Layer 11 of a small transformer language model trained on English Wikipedia (17 layers, counted from 0, width 128). Numbers have three digits each and are written without spaces.
A neuron adds its activation times its output weights to the MLP's output. To switch it off is to set its activation to zero at one token and run the rest of the model.
A neuron's activation on a vector x is squared ReLU(weights . x), where the dot is the dot product.

Input weights of the MLP neurons that the questions are about. A number n stands for (n - 500) times 0.0018.
n25: 418397792269348646398394525508213444580412204385447640428569663483528888598603691403567659481420363290654406315790550547385301771536762504491468458618491379811491610549513850365704777324693365588376361637517359454610509660509370434509652505443586588591340337388608459496535559487605535200606269513451388445394470754637348462509886298349315348558815575829213491567709322590821410544362
n52: 546653315687774760330564473394622376684704322517638671484782447665560401574646772423475667496603297265564574396241471457545339659562545640655240331353345438448456580557480288793580692504418405367542424408468245630368745353428740341496547571426442289270508573529385475561652773459488472504469700364533471605309457710563531512604496733410330430582398616487470513477182567578910380316449
n97: 489768597452361427534436493453560766580485514710399486604593468490458439248336500486438538576695590599496387426451752630507461548647533472385522365644493588564345522529677578732479433453446382726582600608607627395605693234758831381422519393535359486440662443339468614295717680438661446271476451728576680381399542490568605483731524477489578555478636324433692461448651481662656452358738
n162: 540421362487611436541612704396247411587482701308526428546823607404105559609514380487439536532313582452959731919500540468478500658618435706354682514656584570325472451552551514342327372791720324368429339504547540549709275566392574432478720487158425659454517586509487452599580603544483480406500509685526478775543670389367667149514395666742462435288537546585111334652518536560795609335725
n209: 564616542532573605459516500511542346574385483586465518509498546425445445531555378631537549547406494512524541423341431406502405588600516446456412587371538526441686430439498510465555510492453589477476597434452496422465407481478585475508641506519548577532460506467432573450454490526569500468537583544444474508401446537408400513477423534481532520512487570474625473432427347531339522471579
n210: 623359548544337638354573519583493490700517651414626630516608731426462633339524350513517713521588543550640661225604497717477674511490670560360336373654542530510429507507571705311428602290507530378311634404549466449593400286566652644690365592628517556652565490426458335404542277490457364286522583414500584503513526360537585516451515410580374396300248465483585447532475510638455392500306
n331: 411544559623439550437242440534644500614441426490440494648425400477486377470472449550591574675673410662627561418528425486284364411486413487593624315557796368523371503557405533297435627271457486470517536445398565448770604555465541348292479534479664437347474437621578527596418752395589229562455601748617720558540481315382615449656500510597555419430603525434454144557479637668581402644563
n339: 253412474695425425474396351419491463479677347564413635201801850524439649274552526459383635252399587517740655631668415469467642652357612389470517346606516361480380389592784608517626492309469635393316618321631266594652342264318496583335241403558462570460391504408565643595329633601590727224472543532475487568401568484564669473760381612330589462309197557521447443662833530827795332406345
n351: 615638560584507333464486578418620513562379533489633529621706307589626680411529384368164655543547582410669634389326427446592431500745479523528486580536473808557620535490270474465453643613475507551606574507550718444412305552382618576549536653409346656320563382652357604459523637524426519474565742451476673496554543676624965571380496532452387545527516392606554387429445489398637645513429
n366: 487306438561545316612563376464589387660342480617474478643591445553544613352580573440634326541558401439500571393331318359643536465362579543479500464460449436399609508505574372357564559466550495409419595460564497495644487280407450522577470439427524633487518659265480532471521424391663515529570478550503431589623485555610351542486494584584439495563472414535394503381590522528577590415522
n376: 540484740377711772472456654734356178628391579480496496641292450601728341621325420408399247528786411386577523445677460410608226444476356363591365768533296476615690528520322445653360548529397721738624401452191552364404624419719323492547569322533516554511338492543526508658587420445664504580315617603554661353338716592551471588492440395477534324512630443364360401515380548376552257443480
n398: 396503617290635524500174290400536469557497353572563538567359487491483313589647357777500437543597617733600318429302571480557439546510443406416389429590518365444473373347392514423553481368429545437552236399410559484435513337632449547487427448551484506485608513688494487456475415490581496455663437675787522568560485473430490467634479576535355567446640520369483348551459630591738667264536
n418: 604467743259598531517674367412598603704613484520422509576613568440579438398576342497296507555396562464421576326442584469360356591414484365413335538643494407532412639599365791590577477451392597464561474348468429537504391450476573257393664356648520281628519524348417627692458635523513608482544647412402633264327601469496690432420316660503379388530475542453583472581402611280720361410415
n448: 266599334682455491403147520488692645704496504583217322447751529451313487602509639580453290438630745479647727305571530393677527717256389257583757189432669311262572605351330523646318578695644543341715188312558465373619602268562246504461460591350513479657318749594463517433271566496621698361456504391623586496339455472444486704577355588504615598508406451391554491693459400378676560367840
n454: 506492563500648509575523469577423476594460519497607397383657519471413515431593718590519352509471470556561397641454384558602352586444616408412301532401637472402509415467365404410705407470436778475580549455595679386521503370595486389418281430479590533524597567433457534599259526553394494461474535511539466633428598584585515490600552328522538444588535331446576400579535744515622464530408
n492: 644664493593519395588412653441449672518489350406377480423508336449227519316574399340468282618533539333426465557628557648441417804535500456464384634447551496614462710663514333557497529609619600559685541453469377293526218250588603533396548400489590423452582456489230578601621500593396420125306504751475354496391449386539534653575508420525691465549358544536735459667538554571825600393544

Output weights of the MLP neurons that the questions are about. A number n stands for (n - 500) times 0.00096.
n25: 450192697394740434580659432630490711784373405619524514367311481486133224688174490515660737463289495518468647601425445611510222211762402572643664350558620830656444616639617281290257229539694740742380640301550548324380392642678270658358510491313362341375724529225554565405366531638491294684385113290534604667388593564253565642428615530342587467566717491406622774597533652527476523255520
n52: 614567531511368444524570430546559569504564464429435450403278418677565520480609504546408492437360174419615645469326465445663422466574485348512459427340770529372353500535442400508548480939580591661453742372598603602334648588370546662484468484683687373746565655568638414075379251579438545774062365350371331512541169363403414643297415543532509447733729397401412602519359432433767484225474
n97: 598533507690601493511485460578343261628481526300367558279669531387611600589471343446519371522482785417421555482496365632340456575471620515572622417661340539469604515713519406360400560340504566496417575785456433570508563492287481587455670600407553577393274496417829401560734437415692530581651516260380518530678492826337706377485614476400435489581823571339289294504233638433582359742684
n162: 870613688459605220438590534311353531569250394624290491491387644504348535417658375641368565694402558560336663393291658613612685704517625514211540703148383505337378616193641619550395296454452573509724663586742569345369601588366655215527593231426309212327652576332342500631629471508428536595645209535486344567455251276500465445630148523626271540353500416487517635616323654426494710599768
n209: 461516468538504379465547452512477440479458530436487436536432570531406464520564452412489447468441487568416531588329491496491511566566460487494519541519616534570566561422563424563619554423447500491377508549459430451543626530672515444506439511630424440453520500420717538553521464538539388622459639491416544524523548538509534457530485537453490493427504467391504588398448531471387502509524
n210: 493752540500610366562627520438338636425600497397553674604237539524513380466607428496534639422453486647437416544493681529525466609809324680563602563560810546233613412480679527564445330658465564448580515500668454459394476538637557483545792677664668860460675609474565507398510588461460511590595533374303639465500417482487612573433402284558526374615693411441619556658406526503456339585441
n331: 345493432549273507331748619423239411566374606681778741343486450514355563510438426496272379383415600289342603565364510605518665719729596557589600507691518543449500541742646419624312429566493722489496500861500622531511318331411398528539418455552416586466568539370642486522593368543429529424448363479595362525565255460405596463414682582427511450455563380436476604346542457608423448559672
n339: 400397760683192758568751443435495283321400340262666474487551579477574450405624366604782630491403311434561673513680553481528674610403410519491579255369296392547446255464585289354779541438382712610678601556587209255225219495343194601523606339712535690336436629307317326404056457509755569470244361460651657573613535509760589540288500645478544302476520448816604671615651560398343405576306
n351: 510561478470406497344480444553646902382636373579526506478477447425419703400370446581510618334475589560587380611561576593639300623566546271392344303527493413621593379379446484601603366463520581464331644383593536471510500454341581572389566385439373596476444394376472449745500356537547427518493650439638637500567899487576481544329382393519465661287511386485609646503585543391479648468559
n366: 433629531452396580508650384434667508539535470467533415503294503471603376569542458467335608437508698516630484552511474583704654449479450336538576503577525549638582495560536510666489567383390431479508463481452422537730511575590536295621581529481653440616514353542596361525487472699461633500489354368528456427552491589578492544557622358476483351460524525543533612518661624632531394471557
n376: 322367610361349739266312476712386479592658475596385302414449424592351608588400522463447514445445651251568693421458606635442483336387550449578554364591565467515406459583197626566455272379610372543421541616672464656669700387575456518539415462518741615399641608567388663496570380533568726749418203399562432336649512463514458534640550508392511589740536443419524601442464543384595556576711
n398: 392348587578516506558379580515570526480398513662474485457520329497374389637578345540458588381354591419555575425256603698585600510466431628597706481487569503434570513566682481387557435306555553387595483457598471654558411535689314506506452576421406402408535555619671475490521398590444428573344547380354528432718441746190591714409724493598587393441794348473650546531442527500295363613568
n418: 534461407734326627532347455561593435644178600547680383417350700536452627436337660599624342524555659435490465632493545466482514459407554424741631479449355515394570462605489373640313625363674566386451361540372468483644518696638224676486493507401380634772346449590623490285655580416593482527349395377570343644617558522345381521800558322609346493481492385364459406514507325430190595458587
n448: 451156297600787482528761603465476340688736397252509352419070157523393551440568368625375303386532269352562441405661419559386482539595574676594623469524543548500362527787649410418422505587509433593697441338348688359347278463481587397262472340551908723382620571534975450510636653277518590591421402798264393875754348524387709801443514381445545679590406305553611495337836452600804565623232
n454: 372312389630630414356403675474310539463603383426420573390578475538425567699394520508551511484537638469484455521473529460497418552487523553478608411411414570534624540359649558691417404342565286495537391503445427614503565500544393401535429527398579561483541387491508277388467421474589514585322648452438510440570565573458428623585363491636465382409464503348332541363503556454497462455561
n492: 425661315642231504643606646481251331484334348522343431411471508512531437220369554677444453340488666215595438419472427652593329399396414561721496626651666557508504395547405488372236632479305607340753332574441741445369615763387471592452307672859427508669676468689803426407500485526354488526492446582418405628541643504608301742444492213296263419406464337549272423566440571641419461562483

Each question names a token from some text and the token that comes next. It shows the vector x that enters the MLP there. A number n stands for (n - 500) times 0.011.

Then comes g, the gradient of the next token's log-probability with respect to the MLP's output, scaled to length 1. A neuron's effect is roughly proportional to its activation times (output weights . g). A number n stands for (n - 500) times 0.00073.

" apparent", then " to"
x: 407330393434495524509556404491383363509547263399278581422429408629563528643497439445583510371450518520499424440337443547645455460563448493515615443438478454443340490664481692557553490356604562588508455561561629464455433482427401559497505330376591614514739499608658600559516448501449524305409481564323605497491415433503527477358378412547492501487353407566491576530507673573388583542362
g: 536462575413508457347273667625753694731390570612460492400443514514539539423577539537676546521230441588476618280570434434353547393494456526494477422477567667810622534572521520281407510514598458445301564559358631404600672367554584445324559492392317623452499388369749561433417364379265585476529541606366351443315429509343519857326555738559304494207552491468450596449572349309460584369347
Which neuron, switched off, lowers the next token's probability most? n25

"orm", then "an"
x: 579613319518474608433657358589390532582628438509420507513360480491606510498386561440434556340378410547406495575473518471498554444465483422683621512611429585563405487578596561529592472381488596513277578597592584582518431502454420532496348405581435553495735397549624533506397487568540622457384524528444394512492417378407448474368501520525461650550320577525465601431543486556129517464311
g: 485541511543554705554462406601336648643485629582498729549652636504738721398663207374462222538441408672317727577561305426338513207364515627495435369486632647426257418538432527257597476571593297764475674540394487412554598471472372464516647346456544703418702631491262407455392368533453412487604505405518415459467527495503484565488393364432724431738506541592353605637384550487608390480465
Which neuron, switched off, lowers the next token's probability most? n339

" All", then "ied"
x: 642442523355472490593586346548478480526595401399383425481498437588480541593574475454478579373296386658434520400363483399604509502490445449573508498569648560609275482611532512597551478451586350655515573563537642376321449611519446364426453462509437597416700532557591450418496495638521554576444465432394432446562361476340625462407470578428421437685413598445527546504341587452403448678280
g: 508543775435473681466455538621522287488404546554375307248546238617457575620402349389330135588485539617513428511537466697413528582453375432718516542652335399434621639601448422290721488182590389471574459443333533528488478524568296414342485534484478586469474348359217446317496711564683521469754561431716563254500507502438707415538661331519426467462656548413397506426552385473562566519404
Which neuron, switched off, lowers the next token's probability most? n418

" Ev", then "en"
x: 498472375379483412509669514574442511448571376388505436509520390505501438496553490426444526452370408522493358505384495389587472511469388378578475504497529560538384527597572598494637492470529393517608428504494563513361304602406380437491527546377573540412787514602397513448555385421380484455422509421241535464567477616454670335450464496429464541713426456550649594497303718549329479629323
g: 544465690403559456471646679262588675568573611617237479712624286488420416266534443451423711486653557789407657580529250504604465567609598476419408421441398540474359740520619585452570500726471462559442691601384501359609371476459377309413503371559513419474233629453681541708242436500521420341473332324468593436447653239546534420442269446377665599483425444428424331588487427447677554592626
Which neuron, switched off, raises the next token's probability most? n418

" as", then " Pri"
x: 516443449438505473489587486537514465599537456411382532502205366569398445587422525505590537463418374402436458660350535431540493443420522432604658400509645575617307422537542491547533556369611581576504648445541515452474494555527520502479547398407612532398702499460661480309466442425385552527517425571241500610641332499532455539376420530443602414561665414462449518569601717587283531563481
g: 397496286451403560476603647319451474291578415586410531324653472498458570295461230504374369569491752553477374496547734524450693584241502788309595601755407487619603698468714505533450422383488321486388387556348551444681502440434299408577478357386578543520510490504370490563490555457588378548614359456599723564522430369607736492573520469544657185513776464495369466524474604427182537632617
Which neuron, switched off, lowers the next token's probability most? n331

" Army", then " that"
x: 529487396410507502557562545638370448456503362545460529442314428625571556619409519553618415289386382542501309548290602390493566504388436449672660537491597484614371697600481399533597432458498598615491535611508550572456458574554375511580571549523408603487709441522716639439596385365565516665496577583466484471603360468445490521367397468466466331551311506575545525531483593465440471489411
g: 602555795435645599561619397519494343292392482485540544621525395264415486303368630430525747462564327491445495547410463409708552649477425383303374391567243348400555382436456373592518564454514558403640482491737401560359431608292531480465575678313425643479612431447532540566680528501561226347391276828472524375425479483524464487257491534482482458544575695340558274425729702515641280535327
Which neuron, switched off, raises the next token's probability most? n376

"ta", then ","
x: 501607526451433613496781570607383399559689417548457620553408521410437444628601467544454493385381394508471435430358475461703383400447426511480572426461566562568407448631589501552553508457532525609465480519542561537432466463450314535532335513432572508441562496570598586525591382464527633471608578404306472425449424441416418435531457444570553456543349567423622552599602578437098504382373
g: 337596628578582580550642602592385623433526520579353572520742604677472342679469766413530636456572415494450493786547740469394430710565509483331295597499500374350643628477475415541423556513475564681416698415430714699450527546626560458338475576469550582425105451461610655583503326422509392649421774492538568610284372401523674536328385642493429672505405585502443678364726555658488496655311
Which neuron, switched off, lowers the next token's probability most? n209

" 30", then " Gu"
x: 520467443472534569533652432429606412460482487492465500401335355670580544710629559451631559214429444533421396424367567427661436572347416506693646491498580450517419587589414570602581417430547399483472622592507519584467566543464427517448555392477489473429642509658628415448454414469418523688359574512368444524573260467322509418555410482511441430599462487445477554461441680455393546352468
g: 416355821435442437392451694574450566765495466290367386612513397429357647512361418465475482598348373379642279390654409562546632359465556547498516444560636472623451521507499444490536585646347286598597324609507510349532641393520488436415514519592455431549433467532773447349420663661749656601520579271394505644492315391241563631262604509594491339472571488554369218697381744610340506573732
Which neuron, switched off, lowers the next token's probability most? n52

" black", then " mag"
x: 587476327436561602416570430500387415557595337477426512426274410598557489624576438333525441449505496685514462370389616374527372449409470487576523518655549570520334512650501558639484494477658642627372468560528564542351564513473449453557460400397500553463535436552612552437610481327435578595236448516406471508552292425366509471476458362492404441654404555554382581507443609462317515465406
g: 467210699374625677594645720544716627621776366559296529448605582550549436539465273569472412584392570360595691610451492606585617330576663458490531520601430448538392521605200274708557643518423635527647542611515403562387524487373517809605293719395570494524480529317461454402263444515499526393473366506610486449636302418334384558445698568711585549414696457615470386661438483568656408364454
Which neuron, switched off, lowers the next token's probability most? n376

"gar", then "land"
x: 606617475485351562542593479418370487602603468521528517495315385530545595636496468503420471486479465604457436498418498442559530552276447494626647493472469618634507462791615454574426490542542508587430621549572570507534549501457266624504370508405538530592667611464643567429588466330551557409487453581364468581570412509386403348457408528489450562521323595489546494518403514469155369452418
g: 580531459337511505357542244396649440483445548489582511480165337449661397511651467430483325664555502432518444640616468418486298645569502642556642389466518571645701477566653627535608687324460617733764331543359487285551401587478578250629497303404524319465637157559441405676673639614336476575367518506410548476669449490460583366696550377359649649639379511623545706467642589506385497591637
Which neuron, switched off, lowers the next token's probability most? n366

" do", then "ll"
x: 526491394431573569655602495509369399458581464667259477509299413434461497506587433489543442357448512598432377372401508283644387400374558489543720347559483576502336493435530653485485393481440398555470396650595565498394334541551512552567422477404417609400543554616551567491639342538484511538347519564542521539556430449533495462568386549478546372582454616534504587559521626431283608431335
g: 452520386358579585555489418551818699419285451647562594565359614415579696513471333483385466561275354398475557674236279581522632475390365561553519564283679286616700396451389645413201492518747499640353422354496389516444538422662472683549669439384591397544580453371654502589432281523492488558384511430329512507523403765334495389627454520378612473540540529445296505591520630357196620391476
Which neuron, switched off, lowers the next token's probability most? n398

"ise", then " as"
x: 468468394517379583501631534601489516440440511500539549560310561506475464557502411492456544423483430618419421536504429432610457495501499504584568427561534427450267540563569661491337527456581451632435532534482572440506467643501541666558515445483528609539826500480642521401438368508263531553421587576370456488630454410504518445370445399491514431557437458546600499491454616515041453453352
g: 490404427480279239599639480406282450469539373589533614625448385528555595338361459348498721353531516424332323280437581568435585423546309481604421587441805775511255635493416416486510604543283464534327389277512686553585473442542472458332399594755757617456484437310853574549633613290411635493464604504542558692399399332538628523522489441612372546296461555464524633585455408508492523630353
Which neuron, switched off, lowers the next token's probability most? n210